Layer 2 of a small transformer language model trained on English Wikipedia (8 layers, counted from 0, width 128).
A neuron adds its activation times its output weights to the MLP's output. To switch it off is to set its activation to zero at one token and run the rest of the model.

Output weights of the MLP neurons that the questions are about. A number n stands for (n - 128) times 0.0037.
n2: 168, 164, 140, 145, 92, 155, 144, 161, 109, 90, 150, 119, 137, 119, 52, 120, 107, 106, 160, 123, 126, 119, 133, 94, 134, 77, 122, 136, 102, 118, 144, 94, 108, 179, 143, 96, 116, 121, 121, 118, 152, 93, 145, 130, 137, 137, 170, 146, 199, 178, 155, 113, 180, 129, 123, 131, 110, 168, 100, 144, 150, 133, 118, 136, 113, 148, 101, 77, 114, 130, 79, 106, 123, 121, 91, 134, 173, 165, 147, 130, 150, 91, 125, 133, 93, 131, 128, 150, 148, 199, 103, 141, 114, 152, 109, 105, 121, 142, 159, 110, 148, 118, 124, 106, 111, 93, 136, 92, 137, 156, 90, 132, 90, 147, 114, 123, 137, 155, 104, 139, 150, 145, 168, 129, 129, 134, 152, 122
n12: 122, 131, 159, 115, 96, 131, 98, 122, 137, 122, 143, 108, 155, 161, 121, 118, 147, 148, 69, 105, 132, 131, 112, 126, 94, 153, 83, 120, 114, 95, 114, 126, 122, 165, 123, 127, 107, 125, 155, 143, 121, 154, 115, 131, 92, 155, 65, 73, 119, 193, 119, 136, 140, 131, 116, 157, 110, 97, 163, 133, 120, 107, 102, 102, 83, 120, 156, 177, 162, 95, 92, 104, 124, 123, 130, 103, 135, 109, 143, 163, 129, 124, 120, 145, 126, 160, 134, 130, 84, 165, 115, 172, 138, 110, 161, 169, 126, 109, 109, 153, 145, 135, 126, 147, 164, 133, 163, 120, 139, 131, 120, 143, 144, 130, 150, 101, 102, 125, 152, 170, 97, 121, 138, 117, 63, 113, 141, 107
n18: 59, 108, 147, 118, 78, 129, 127, 159, 95, 93, 144, 147, 119, 154, 160, 104, 130, 112, 164, 163, 121, 155, 111, 134, 145, 144, 128, 141, 162, 142, 118, 89, 135, 202, 134, 111, 141, 123, 137, 129, 147, 195, 152, 100, 114, 88, 120, 119, 138, 181, 152, 119, 129, 135, 108, 130, 144, 104, 133, 119, 128, 139, 145, 154, 145, 122, 140, 139, 104, 156, 145, 123, 108, 165, 144, 103, 157, 136, 142, 147, 125, 93, 100, 105, 124, 127, 85, 151, 88, 167, 148, 145, 112, 86, 125, 131, 124, 138, 149, 79, 130, 128, 95, 162, 154, 116, 106, 109, 123, 108, 128, 105, 126, 133, 136, 145, 112, 123, 166, 109, 127, 132, 98, 120, 126, 125, 149, 149
n36: 150, 108, 135, 174, 121, 100, 154, 109, 82, 65, 98, 157, 174, 98, 163, 127, 110, 99, 129, 119, 167, 85, 141, 106, 169, 107, 158, 115, 117, 99, 117, 145, 106, 145, 167, 140, 106, 98, 154, 129, 151, 123, 156, 120, 121, 97, 222, 156, 123, 141, 157, 75, 139, 137, 112, 116, 97, 31, 114, 102, 136, 122, 108, 76, 154, 177, 150, 143, 108, 125, 141, 140, 128, 158, 111, 125, 106, 124, 116, 151, 143, 129, 147, 131, 148, 153, 144, 180, 145, 87, 163, 158, 149, 113, 125, 128, 115, 75, 88, 89, 123, 129, 81, 139, 81, 116, 138, 139, 114, 126, 103, 126, 125, 74, 126, 130, 126, 140, 120, 106, 76, 117, 100, 120, 113, 103, 150, 145
n70: 97, 111, 103, 143, 157, 106, 147, 110, 199, 120, 147, 135, 88, 101, 132, 119, 138, 148, 170, 136, 145, 122, 117, 136, 141, 189, 120, 59, 157, 109, 135, 110, 95, 126, 145, 130, 113, 117, 90, 153, 97, 158, 102, 102, 154, 102, 133, 156, 168, 97, 132, 78, 139, 117, 122, 114, 141, 186, 98, 123, 101, 115, 101, 132, 128, 144, 140, 184, 166, 123, 146, 76, 162, 141, 127, 107, 130, 123, 84, 141, 162, 153, 138, 178, 130, 144, 119, 170, 109, 150, 139, 91, 50, 131, 137, 121, 114, 128, 134, 144, 119, 161, 140, 173, 192, 147, 136, 142, 122, 117, 164, 166, 133, 130, 125, 110, 132, 145, 154, 89, 134, 117, 116, 161, 121, 122, 122, 105
n108: 138, 109, 77, 118, 94, 139, 68, 144, 108, 144, 159, 105, 124, 103, 109, 169, 123, 119, 97, 171, 71, 102, 119, 93, 165, 141, 112, 138, 102, 122, 172, 147, 141, 87, 125, 167, 109, 127, 150, 160, 116, 153, 103, 148, 126, 166, 137, 119, 151, 99, 126, 157, 135, 141, 177, 139, 117, 129, 144, 79, 102, 149, 127, 109, 100, 86, 173, 109, 134, 123, 106, 159, 137, 131, 78, 151, 130, 146, 124, 93, 149, 127, 101, 125, 189, 123, 125, 143, 135, 129, 113, 106, 149, 155, 106, 160, 129, 136, 112, 89, 113, 96, 87, 127, 104, 157, 136, 142, 144, 120, 145, 130, 124, 85, 124, 113, 98, 122, 140, 127, 121, 174, 104, 132, 151, 94, 127, 87
n124: 156, 112, 131, 87, 125, 129, 116, 129, 116, 182, 142, 123, 153, 139, 148, 134, 184, 120, 130, 148, 111, 144, 103, 137, 182, 181, 147, 132, 150, 104, 123, 132, 120, 98, 164, 145, 143, 152, 157, 134, 141, 144, 118, 147, 158, 124, 104, 129, 153, 129, 164, 153, 162, 128, 124, 151, 189, 109, 105, 51, 123, 112, 87, 120, 94, 147, 125, 90, 146, 141, 158, 136, 120, 143, 120, 114, 112, 103, 155, 122, 139, 155, 134, 117, 108, 127, 146, 126, 99, 107, 168, 154, 169, 106, 119, 93, 127, 138, 148, 137, 157, 154, 114, 107, 130, 98, 86, 132, 139, 117, 111, 132, 122, 159, 150, 173, 122, 160, 134, 152, 136, 132, 157, 158, 167, 120, 144, 194
n134: 124, 123, 125, 139, 153, 132, 138, 154, 156, 60, 122, 100, 147, 139, 157, 109, 114, 153, 171, 93, 133, 98, 124, 124, 92, 106, 167, 163, 90, 133, 134, 109, 158, 132, 153, 97, 137, 131, 127, 116, 92, 182, 146, 132, 106, 109, 203, 136, 151, 146, 147, 117, 141, 160, 90, 144, 133, 145, 101, 136, 178, 82, 147, 130, 196, 66, 111, 119, 93, 128, 137, 109, 123, 148, 139, 126, 154, 113, 90, 138, 178, 113, 134, 109, 167, 133, 138, 100, 124, 115, 96, 128, 91, 73, 160, 160, 121, 114, 196, 89, 172, 111, 170, 118, 193, 110, 151, 159, 145, 141, 120, 110, 167, 94, 158, 121, 146, 139, 87, 147, 114, 105, 119, 116, 144, 157, 132, 106
n153: 144, 103, 91, 104, 76, 138, 95, 145, 7, 101, 85, 102, 100, 135, 133, 98, 104, 94, 130, 101, 91, 146, 128, 130, 97, 159, 109, 181, 101, 141, 116, 109, 146, 144, 178, 93, 161, 109, 113, 160, 157, 131, 119, 109, 127, 154, 143, 91, 115, 182, 156, 76, 163, 137, 120, 102, 155, 134, 177, 124, 145, 124, 156, 133, 145, 161, 98, 143, 131, 136, 151, 115, 123, 120, 134, 108, 135, 106, 133, 152, 144, 117, 124, 153, 119, 137, 141, 96, 140, 110, 151, 156, 137, 148, 132, 93, 116, 120, 108, 74, 145, 143, 101, 101, 109, 141, 106, 142, 159, 134, 130, 157, 98, 99, 157, 117, 168, 122, 167, 97, 122, 120, 112, 124, 108, 141, 152, 100
n180: 100, 161, 131, 138, 121, 110, 152, 134, 162, 87, 97, 128, 108, 146, 147, 145, 165, 124, 119, 159, 154, 158, 141, 112, 130, 97, 135, 82, 150, 87, 153, 150, 131, 166, 165, 104, 156, 115, 125, 146, 130, 150, 127, 166, 96, 141, 129, 147, 113, 161, 156, 108, 136, 102, 121, 91, 133, 126, 118, 133, 128, 117, 92, 100, 164, 161, 56, 96, 134, 112, 117, 134, 175, 132, 149, 115, 172, 136, 126, 74, 140, 94, 150, 148, 117, 174, 106, 185, 116, 157, 161, 122, 119, 65, 106, 99, 165, 142, 75, 136, 123, 119, 127, 106, 100, 114, 148, 160, 138, 141, 143, 118, 137, 134, 121, 140, 158, 110, 99, 121, 114, 144, 162, 95, 99, 91, 135, 81
n290: 132, 164, 148, 143, 168, 99, 101, 122, 134, 150, 158, 122, 109, 131, 148, 130, 106, 192, 116, 113, 115, 135, 190, 148, 151, 119, 116, 132, 135, 169, 154, 104, 107, 126, 125, 125, 107, 158, 131, 124, 156, 115, 104, 145, 130, 117, 123, 149, 143, 83, 138, 198, 150, 135, 128, 150, 136, 97, 131, 93, 90, 144, 139, 90, 101, 91, 109, 156, 114, 143, 172, 109, 130, 120, 132, 111, 119, 114, 175, 135, 127, 128, 124, 127, 111, 75, 123, 112, 137, 102, 90, 100, 145, 91, 142, 101, 129, 167, 102, 154, 123, 89, 120, 130, 73, 179, 136, 139, 146, 136, 111, 164, 115, 105, 188, 121, 107, 50, 120, 159, 126, 145, 152, 149, 101, 112, 116, 122
n309: 112, 127, 105, 121, 79, 92, 98, 134, 116, 83, 153, 132, 115, 154, 147, 187, 113, 163, 83, 110, 134, 146, 141, 142, 111, 126, 128, 107, 125, 102, 125, 145, 141, 131, 102, 104, 120, 115, 164, 112, 132, 135, 151, 115, 80, 124, 196, 165, 96, 134, 121, 132, 155, 168, 134, 126, 119, 116, 137, 116, 148, 89, 129, 148, 126, 116, 134, 127, 142, 90, 144, 129, 137, 82, 84, 88, 124, 100, 146, 148, 124, 136, 149, 133, 71, 107, 69, 93, 141, 178, 98, 170, 131, 80, 97, 121, 116, 127, 107, 144, 87, 113, 115, 162, 133, 124, 129, 112, 137, 123, 103, 138, 122, 106, 158, 143, 147, 143, 152, 118, 138, 108, 118, 135, 141, 170, 117, 126
n312: 144, 148, 135, 123, 99, 163, 94, 117, 171, 134, 124, 102, 112, 156, 117, 140, 145, 156, 126, 143, 129, 143, 74, 130, 136, 109, 146, 113, 149, 109, 152, 104, 158, 154, 111, 149, 152, 163, 170, 122, 133, 121, 70, 100, 160, 98, 128, 102, 140, 100, 116, 135, 131, 162, 127, 157, 177, 86, 119, 133, 121, 70, 140, 138, 175, 84, 83, 146, 105, 130, 137, 170, 120, 131, 156, 138, 160, 72, 131, 142, 141, 151, 119, 121, 131, 94, 65, 86, 116, 127, 87, 141, 120, 90, 112, 169, 113, 155, 153, 126, 145, 152, 147, 164, 153, 166, 153, 156, 106, 173, 157, 113, 149, 81, 189, 126, 123, 184, 124, 161, 151, 124, 139, 172, 131, 116, 116, 88
n319: 126, 118, 129, 133, 76, 126, 120, 141, 124, 167, 115, 150, 145, 155, 128, 110, 127, 161, 109, 171, 156, 118, 121, 175, 120, 134, 121, 158, 115, 91, 128, 153, 104, 158, 124, 101, 159, 124, 95, 139, 157, 145, 72, 81, 106, 121, 106, 95, 162, 122, 172, 140, 150, 122, 106, 75, 127, 111, 125, 168, 143, 110, 137, 163, 83, 192, 158, 127, 82, 109, 81, 105, 122, 151, 154, 86, 168, 99, 124, 81, 141, 156, 132, 114, 133, 77, 143, 160, 126, 136, 198, 102, 66, 94, 73, 117, 142, 85, 156, 90, 134, 130, 128, 129, 88, 151, 164, 143, 116, 119, 108, 123, 88, 92, 161, 148, 138, 96, 141, 126, 111, 154, 129, 118, 126, 70, 54, 131

Each question names a token from some text and the token that comes next. It shows the activations a of the neurons there, in the order above. A number n stands for (n - 128) times 0.01.

Then comes g, the gradient of the next token's log-probability with respect to the MLP's output, scaled to length 1. A neuron's effect is roughly proportional to its activation times (output weights . g). A number n stands for (n - 128) times 0.0033.

" re", then "ti"
a: 131, 128, 128, 127, 78, 130, 133, 125, 127, 126, 126, 126, 102, 127
g: 111, 167, 111, 140, 190, 156, 119, 138, 121, 147, 137, 107, 111, 96, 125, 91, 127, 142, 117, 141, 131, 126, 150, 123, 135, 74, 151, 111, 137, 106, 127, 124, 145, 148, 189, 142, 115, 126, 98, 93, 122, 135, 103, 144, 161, 148, 125, 138, 147, 145, 160, 135, 96, 139, 137, 140, 119, 103, 146, 191, 135, 89, 149, 154, 159, 110, 135, 154, 118, 87, 162, 156, 61, 114, 123, 89, 172, 112, 121, 124, 119, 102, 80, 105, 130, 115, 149, 104, 147, 137, 82, 91, 163, 116, 181, 129, 76, 108, 100, 150, 103, 117, 128, 154, 80, 132, 122, 132, 127, 113, 140, 74, 95, 141, 131, 48, 156, 128, 114, 151, 96, 142, 175, 126, 160, 96, 173, 142
Which neuron, switched off, lowers the next token's probability most? n70

"s", then " the"
a: 130, 125, 127, 127, 128, 118, 127, 106, 128, 145, 128, 132, 147, 130
g: 103, 122, 154, 114, 173, 125, 133, 133, 131, 130, 124, 98, 155, 111, 130, 121, 119, 152, 137, 113, 123, 92, 148, 135, 155, 128, 116, 146, 100, 155, 140, 128, 98, 97, 151, 81, 124, 114, 163, 93, 133, 133, 220, 96, 109, 151, 165, 155, 129, 119, 126, 125, 127, 90, 83, 147, 133, 132, 68, 127, 152, 119, 141, 134, 168, 119, 109, 130, 121, 117, 123, 120, 156, 105, 101, 110, 123, 93, 101, 122, 166, 142, 115, 162, 111, 96, 120, 179, 139, 118, 161, 109, 161, 133, 236, 154, 127, 124, 119, 131, 114, 134, 115, 202, 185, 122, 160, 121, 104, 110, 147, 146, 120, 163, 83, 138, 144, 121, 135, 132, 132, 144, 97, 57, 117, 96, 146, 139
Which neuron, switched off, raises the next token's probability most? n134

" and", then " John"
a: 119, 128, 125, 136, 108, 128, 128, 124, 132, 117, 128, 85, 125, 107
g: 120, 122, 117, 145, 140, 119, 153, 90, 122, 143, 137, 151, 116, 98, 137, 148, 147, 157, 86, 115, 166, 137, 91, 172, 117, 128, 136, 169, 146, 73, 98, 190, 113, 81, 126, 119, 129, 135, 142, 113, 86, 95, 142, 116, 158, 136, 99, 99, 152, 123, 156, 115, 141, 111, 168, 130, 121, 165, 122, 108, 97, 139, 134, 100, 92, 109, 108, 169, 184, 187, 104, 154, 90, 87, 154, 119, 93, 117, 106, 106, 70, 135, 86, 150, 161, 152, 160, 119, 108, 118, 106, 106, 127, 140, 83, 105, 169, 180, 129, 121, 149, 161, 165, 125, 119, 177, 89, 120, 137, 145, 115, 112, 129, 119, 72, 112, 136, 103, 97, 111, 111, 126, 125, 161, 101, 170, 138, 106
Which neuron, switched off, lowers the next token's probability most? n309

"s", then " and"
a: 139, 122, 123, 136, 132, 125, 125, 128, 118, 128, 127, 130, 166, 139
g: 148, 80, 147, 140, 90, 103, 159, 141, 138, 130, 134, 146, 147, 114, 92, 112, 119, 88, 120, 78, 102, 123, 156, 168, 100, 140, 115, 146, 131, 144, 130, 99, 154, 86, 92, 130, 97, 96, 140, 177, 99, 125, 85, 150, 128, 186, 124, 176, 137, 138, 132, 108, 138, 102, 132, 123, 118, 123, 151, 127, 144, 103, 115, 111, 108, 116, 143, 143, 129, 170, 121, 120, 163, 170, 115, 164, 92, 152, 163, 118, 140, 135, 126, 127, 131, 129, 103, 149, 164, 89, 143, 95, 122, 142, 130, 139, 90, 139, 125, 115, 110, 82, 125, 156, 98, 134, 126, 121, 160, 51, 30, 144, 175, 112, 117, 97, 110, 120, 162, 75, 99, 144, 106, 171, 89, 150, 127, 114
Which neuron, switched off, raises the next token's probability most? n312

"l", then "s"
a: 122, 131, 130, 124, 146, 108, 126, 120, 127, 128, 147, 126, 135, 140
g: 142, 73, 137, 174, 138, 95, 132, 120, 135, 120, 137, 118, 156, 115, 136, 137, 161, 119, 191, 96, 150, 107, 166, 146, 143, 123, 113, 139, 128, 107, 88, 114, 152, 128, 94, 151, 122, 135, 81, 66, 120, 86, 169, 150, 148, 122, 108, 81, 142, 171, 146, 108, 161, 98, 128, 114, 125, 118, 101, 93, 170, 85, 115, 95, 119, 155, 123, 157, 87, 126, 113, 60, 119, 100, 117, 161, 111, 184, 173, 157, 168, 125, 143, 139, 124, 130, 57, 109, 101, 137, 158, 144, 129, 119, 161, 103, 119, 125, 79, 185, 125, 76, 143, 114, 136, 130, 142, 150, 149, 114, 141, 116, 123, 144, 153, 106, 147, 133, 164, 133, 140, 137, 155, 114, 106, 159, 152, 123
Which neuron, switched off, lowers the next token's probability most? n108

"n", then "for"
a: 126, 132, 125, 120, 128, 126, 111, 131, 125, 130, 130, 119, 131, 126
g: 149, 152, 134, 142, 108, 127, 116, 146, 91, 122, 127, 105, 190, 177, 154, 92, 118, 109, 115, 165, 88, 122, 128, 145, 122, 118, 96, 110, 113, 150, 101, 133, 138, 138, 156, 140, 162, 156, 86, 88, 131, 146, 121, 119, 108, 155, 130, 186, 100, 135, 96, 123, 145, 148, 74, 171, 155, 112, 122, 101, 100, 99, 171, 154, 108, 121, 65, 97, 74, 195, 158, 152, 134, 118, 137, 108, 124, 164, 136, 156, 126, 121, 155, 99, 126, 62, 131, 133, 134, 108, 135, 133, 99, 96, 126, 108, 134, 131, 153, 148, 59, 125, 114, 127, 139, 130, 116, 63, 151, 140, 161, 89, 148, 171, 102, 108, 142, 111, 108, 114, 134, 101, 157, 113, 157, 123, 137, 161
Which neuron, switched off, raises the next token's probability most? n124

" based", then " on"
a: 128, 148, 122, 126, 71, 117, 152, 141, 124, 129, 128, 130, 115, 130
g: 138, 160, 145, 117, 90, 118, 107, 134, 124, 103, 114, 125, 145, 141, 142, 111, 72, 160, 102, 99, 119, 148, 190, 152, 87, 70, 147, 149, 97, 138, 132, 119, 185, 138, 146, 99, 143, 123, 150, 136, 121, 176, 101, 113, 163, 109, 143, 149, 99, 120, 146, 156, 131, 214, 152, 97, 144, 111, 99, 145, 140, 98, 98, 125, 123, 182, 121, 97, 83, 123, 133, 107, 150, 109, 160, 103, 173, 114, 134, 167, 129, 120, 111, 124, 135, 119, 86, 136, 114, 129, 151, 151, 160, 67, 116, 136, 147, 125, 109, 116, 136, 158, 146, 66, 79, 136, 137, 163, 119, 148, 94, 93, 129, 136, 80, 154, 96, 141, 94, 145, 147, 124, 130, 153, 121, 127, 170, 97
Which neuron, switched off, lowers the next token's probability most? n70

" England", then " based"
a: 124, 128, 125, 128, 127, 132, 127, 161, 130, 130, 124, 142, 127, 132
g: 148, 158, 124, 124, 147, 154, 127, 138, 126, 116, 132, 134, 161, 102, 141, 127, 91, 128, 95, 115, 117, 131, 164, 149, 102, 138, 146, 135, 111, 75, 107, 139, 122, 132, 104, 129, 160, 149, 153, 145, 62, 114, 123, 155, 133, 121, 147, 169, 109, 109, 158, 98, 132, 132, 88, 106, 106, 113, 99, 195, 131, 71, 89, 141, 125, 129, 175, 149, 117, 132, 129, 170, 147, 155, 122, 118, 159, 176, 142, 180, 159, 117, 151, 150, 148, 90, 112, 98, 68, 105, 171, 73, 123, 139, 118, 149, 141, 96, 115, 104, 137, 75, 81, 168, 172, 121, 171, 112, 142, 158, 153, 150, 182, 151, 99, 110, 144, 101, 107, 99, 137, 162, 125, 113, 121, 162, 105, 110
Which neuron, switched off, lowers the next token's probability most? n134

"an", then "y"
a: 126, 141, 126, 135, 129, 110, 123, 121, 136, 128, 128, 127, 145, 128
g: 99, 151, 137, 149, 143, 145, 109, 140, 106, 122, 128, 130, 106, 191, 120, 110, 112, 119, 142, 166, 123, 128, 151, 140, 81, 79, 168, 189, 121, 144, 101, 135, 141, 119, 64, 121, 151, 97, 175, 107, 117, 127, 119, 109, 126, 131, 125, 116, 134, 110, 119, 141, 137, 144, 178, 187, 154, 146, 136, 105, 124, 103, 146, 105, 109, 109, 132, 129, 112, 119, 116, 64, 144, 97, 147, 108, 151, 149, 124, 142, 171, 137, 129, 90, 132, 156, 174, 165, 67, 170, 192, 146, 113, 115, 135, 159, 135, 92, 146, 149, 113, 115, 110, 161, 135, 107, 160, 98, 120, 156, 110, 107, 145, 129, 103, 74, 137, 103, 169, 164, 83, 141, 86, 122, 98, 121, 76, 139
Which neuron, switched off, lowers the next token's probability most? n12

"unt", then "er"
a: 107, 130, 128, 125, 127, 125, 127, 131, 132, 125, 130, 160, 91, 139
g: 161, 56, 126, 109, 121, 121, 178, 126, 128, 136, 156, 134, 149, 165, 132, 93, 77, 129, 155, 127, 90, 137, 145, 127, 113, 140, 122, 159, 110, 113, 107, 135, 122, 147, 121, 132, 150, 174, 138, 96, 155, 168, 163, 85, 139, 161, 115, 117, 56, 86, 121, 146, 81, 106, 113, 101, 143, 116, 172, 91, 100, 126, 133, 103, 76, 135, 107, 89, 131, 140, 142, 161, 161, 122, 137, 105, 143, 124, 123, 136, 186, 129, 133, 92, 128, 104, 107, 188, 141, 120, 181, 98, 118, 109, 133, 167, 106, 103, 87, 101, 131, 119, 145, 92, 125, 91, 113, 128, 105, 117, 103, 143, 152, 153, 109, 87, 151, 133, 126, 171, 165, 103, 90, 104, 136, 116, 97, 95
Which neuron, switched off, lowers the next token's probability most? n312

"un", then "ction"
a: 126, 149, 129, 110, 148, 124, 128, 124, 130, 133, 97, 112, 139, 118
g: 156, 111, 120, 146, 125, 166, 149, 137, 141, 137, 137, 126, 140, 121, 95, 122, 97, 168, 130, 101, 84, 141, 111, 132, 91, 126, 149, 137, 103, 121, 131, 136, 143, 143, 104, 126, 104, 167, 152, 130, 133, 121, 124, 81, 151, 137, 156, 157, 143, 128, 131, 143, 115, 123, 131, 115, 155, 96, 88, 88, 180, 156, 132, 124, 154, 94, 141, 115, 108, 137, 128, 157, 172, 145, 108, 154, 164, 115, 139, 94, 145, 79, 114, 139, 136, 117, 93, 121, 113, 120, 127, 124, 131, 52, 146, 156, 173, 177, 126, 104, 146, 113, 112, 101, 224, 135, 180, 147, 98, 156, 124, 96, 92, 131, 85, 143, 140, 143, 159, 121, 93, 131, 62, 91, 131, 79, 86, 81
Which neuron, switched off, lowers the next token's probability most? n312

"tt", then "ing"
a: 126, 120, 120, 129, 123, 111, 135, 127, 140, 125, 139, 138, 22, 131
g: 99, 111, 162, 146, 121, 121, 119, 126, 120, 130, 69, 148, 211, 78, 139, 84, 137, 125, 156, 93, 87, 126, 138, 124, 188, 118, 131, 158, 120, 101, 132, 110, 121, 135, 176, 88, 129, 124, 125, 159, 166, 153, 174, 133, 125, 143, 148, 128, 85, 128, 99, 185, 162, 118, 113, 154, 137, 178, 121, 104, 118, 164, 173, 105, 75, 139, 153, 121, 118, 160, 127, 104, 136, 105, 148, 96, 135, 106, 102, 107, 123, 163, 91, 152, 69, 162, 115, 66, 132, 143, 134, 173, 165, 147, 144, 148, 97, 130, 79, 139, 140, 157, 146, 123, 127, 157, 139, 106, 131, 103, 150, 136, 160, 132, 142, 118, 145, 128, 134, 124, 160, 120, 94, 116, 109, 155, 131, 157
Which neuron, switched off, lowers the next token's probability most? n312

"%", then ";"
a: 127, 128, 132, 89, 128, 132, 124, 151, 145, 139, 132, 111, 170, 129
g: 164, 129, 137, 146, 109, 109, 118, 130, 118, 127, 137, 142, 114, 105, 143, 84, 105, 114, 145, 99, 146, 168, 167, 169, 102, 124, 88, 161, 129, 205, 117, 139, 143, 147, 154, 136, 174, 127, 176, 166, 149, 129, 140, 116, 101, 92, 129, 133, 102, 103, 146, 76, 112, 130, 119, 77, 123, 117, 160, 105, 149, 121, 119, 132, 164, 105, 120, 113, 99, 161, 160, 156, 132, 150, 153, 143, 110, 88, 151, 114, 77, 121, 142, 126, 97, 159, 122, 133, 140, 176, 111, 136, 131, 69, 109, 117, 126, 78, 147, 141, 111, 120, 153, 115, 157, 70, 141, 108, 74, 98, 61, 147, 143, 110, 96, 110, 102, 122, 95, 85, 112, 156, 80, 118, 119, 123, 169, 144
Which neuron, switched off, raises the next token's probability most? n36

" was", then " a"
a: 125, 120, 123, 132, 135, 134, 128, 254, 132, 132, 132, 141, 126, 130
g: 98, 126, 149, 113, 143, 129, 90, 118, 116, 159, 98, 168, 117, 156, 90, 108, 186, 114, 80, 161, 84, 129, 114, 110, 136, 121, 110, 101, 132, 127, 100, 142, 155, 83, 113, 130, 86, 127, 126, 84, 133, 116, 122, 168, 120, 165, 103, 140, 149, 120, 80, 58, 126, 117, 158, 172, 150, 135, 97, 110, 71, 143, 107, 140, 146, 148, 127, 143, 130, 143, 164, 92, 101, 84, 108, 134, 102, 122, 85, 126, 159, 141, 135, 117, 161, 145, 124, 109, 118, 144, 111, 129, 155, 115, 163, 143, 116, 118, 126, 147, 91, 126, 111, 168, 143, 175, 161, 145, 129, 67, 153, 108, 146, 162, 104, 122, 170, 106, 112, 158, 71, 158, 158, 127, 157, 116, 180, 161
Which neuron, switched off, raises the next token's probability most? n134

"land", then " Act"
a: 127, 134, 136, 132, 128, 130, 129, 129, 129, 130, 110, 131, 136, 127
g: 170, 170, 111, 166, 99, 136, 157, 116, 164, 88, 103, 153, 119, 155, 109, 120, 116, 120, 94, 103, 153, 181, 99, 108, 134, 103, 117, 116, 165, 137, 107, 150, 138, 109, 139, 112, 111, 168, 129, 110, 164, 96, 138, 110, 115, 131, 124, 143, 117, 156, 81, 99, 126, 139, 182, 132, 107, 134, 143, 147, 183, 113, 96, 122, 149, 163, 154, 117, 128, 171, 124, 161, 171, 215, 112, 144, 121, 114, 110, 143, 168, 120, 145, 124, 138, 133, 154, 123, 161, 160, 146, 154, 98, 178, 110, 134, 120, 142, 130, 166, 99, 147, 164, 82, 125, 158, 129, 199, 93, 123, 131, 150, 82, 141, 91, 124, 114, 150, 88, 117, 124, 90, 101, 157, 157, 111, 120, 106
Which neuron, switched off, lowers the next token's probability most? n290

"ome", then " St"
a: 136, 117, 131, 127, 126, 14, 143, 120, 136, 141, 131, 141, 105, 131
g: 132, 194, 103, 121, 76, 124, 81, 140, 116, 110, 167, 137, 141, 109, 130, 126, 108, 116, 115, 150, 132, 123, 174, 160, 90, 127, 153, 89, 145, 108, 94, 171, 95, 73, 139, 111, 170, 74, 130, 156, 125, 141, 98, 110, 114, 117, 126, 105, 128, 129, 150, 123, 141, 149, 176, 127, 96, 197, 118, 79, 159, 142, 126, 144, 130, 140, 162, 100, 145, 126, 87, 178, 102, 79, 139, 168, 108, 108, 106, 115, 112, 83, 128, 131, 128, 111, 156, 173, 136, 166, 105, 153, 114, 110, 96, 118, 118, 157, 164, 178, 132, 152, 78, 143, 79, 99, 84, 96, 102, 126, 135, 121, 116, 151, 123, 110, 108, 137, 157, 115, 128, 119, 126, 102, 137, 132, 158, 142
Which neuron, switched off, raises the next token's probability most? n108

"vel", then " Bro"
a: 130, 129, 127, 120, 130, 118, 132, 102, 121, 128, 143, 112, 139, 142
g: 174, 160, 148, 195, 111, 100, 109, 146, 161, 112, 154, 107, 110, 128, 158, 98, 145, 172, 177, 145, 114, 141, 145, 102, 111, 169, 131, 124, 157, 153, 106, 149, 80, 99, 157, 102, 167, 117, 142, 135, 77, 146, 125, 139, 143, 154, 114, 81, 144, 138, 152, 152, 149, 148, 146, 179, 131, 112, 130, 165, 137, 158, 129, 137, 117, 151, 163, 130, 126, 149, 108, 118, 123, 145, 135, 104, 154, 107, 108, 117, 157, 130, 135, 133, 135, 120, 83, 118, 125, 146, 138, 192, 172, 131, 111, 140, 149, 95, 142, 127, 158, 154, 118, 143, 149, 90, 151, 144, 92, 209, 126, 119, 141, 135, 118, 126, 158, 132, 140, 137, 181, 128, 90, 210, 172, 143, 168, 140
Which neuron, switched off, lowers the next token's probability most? n312

" In", then "ve"
a: 117, 128, 128, 126, 129, 128, 127, 133, 131, 134, 80, 115, 127, 126
g: 128, 128, 122, 154, 106, 151, 119, 160, 99, 105, 130, 176, 103, 103, 135, 161, 159, 149, 152, 170, 84, 135, 131, 132, 158, 141, 175, 153, 113, 104, 118, 189, 118, 114, 156, 171, 173, 129, 88, 179, 142, 136, 128, 119, 112, 135, 155, 183, 91, 125, 81, 117, 152, 80, 151, 131, 144, 124, 125, 162, 72, 168, 138, 165, 138, 124, 129, 123, 158, 97, 156, 153, 141, 128, 90, 91, 132, 98, 137, 104, 145, 125, 148, 135, 109, 118, 114, 100, 149, 125, 176, 159, 81, 98, 154, 113, 141, 113, 108, 157, 91, 132, 114, 111, 123, 132, 116, 145, 81, 114, 129, 95, 128, 90, 103, 159, 102, 153, 144, 117, 164, 196, 104, 113, 132, 150, 162, 171
Which neuron, switched off, lowers the next token's probability most? n290

"st", then " part"
a: 144, 121, 127, 53, 149, 142, 123, 110, 126, 84, 128, 128, 127, 64
g: 80, 130, 136, 100, 86, 102, 135, 140, 134, 124, 89, 187, 159, 120, 115, 149, 98, 134, 78, 128, 123, 126, 95, 117, 117, 103, 134, 139, 123, 109, 122, 139, 164, 174, 97, 103, 90, 121, 150, 123, 123, 129, 161, 145, 108, 170, 115, 129, 134, 88, 112, 135, 123, 161, 173, 170, 124, 194, 126, 145, 195, 115, 96, 138, 127, 123, 175, 118, 123, 130, 97, 137, 105, 142, 105, 86, 88, 174, 128, 132, 94, 152, 170, 160, 121, 110, 109, 111, 139, 111, 120, 103, 126, 174, 125, 150, 115, 170, 109, 123, 149, 114, 179, 146, 152, 131, 92, 110, 135, 86, 130, 130, 102, 84, 159, 172, 101, 172, 132, 123, 165, 168, 164, 165, 135, 139, 83, 140
Which neuron, switched off, lowers the next token's probability most? n36

" |", then " Republic"
a: 124, 129, 157, 129, 140, 128, 126, 124, 127, 130, 143, 127, 125, 130
g: 96, 86, 157, 107, 76, 142, 108, 115, 120, 105, 135, 137, 72, 115, 120, 127, 130, 136, 123, 108, 106, 113, 90, 145, 123, 169, 98, 155, 122, 99, 115, 151, 135, 184, 178, 135, 133, 127, 99, 136, 135, 147, 124, 118, 103, 101, 152, 125, 93, 138, 90, 87, 87, 122, 142, 113, 148, 101, 102, 105, 133, 146, 164, 123, 114, 145, 112, 107, 126, 113, 154, 170, 106, 101, 112, 130, 135, 173, 194, 126, 123, 154, 135, 128, 103, 136, 120, 102, 136, 168, 117, 96, 148, 180, 131, 92, 99, 109, 153, 80, 154, 123, 137, 101, 200, 160, 144, 138, 81, 87, 133, 86, 139, 116, 158, 147, 108, 99, 159, 144, 125, 94, 126, 148, 44, 105, 113, 113
Which neuron, switched off, lowers the next token's probability most? n18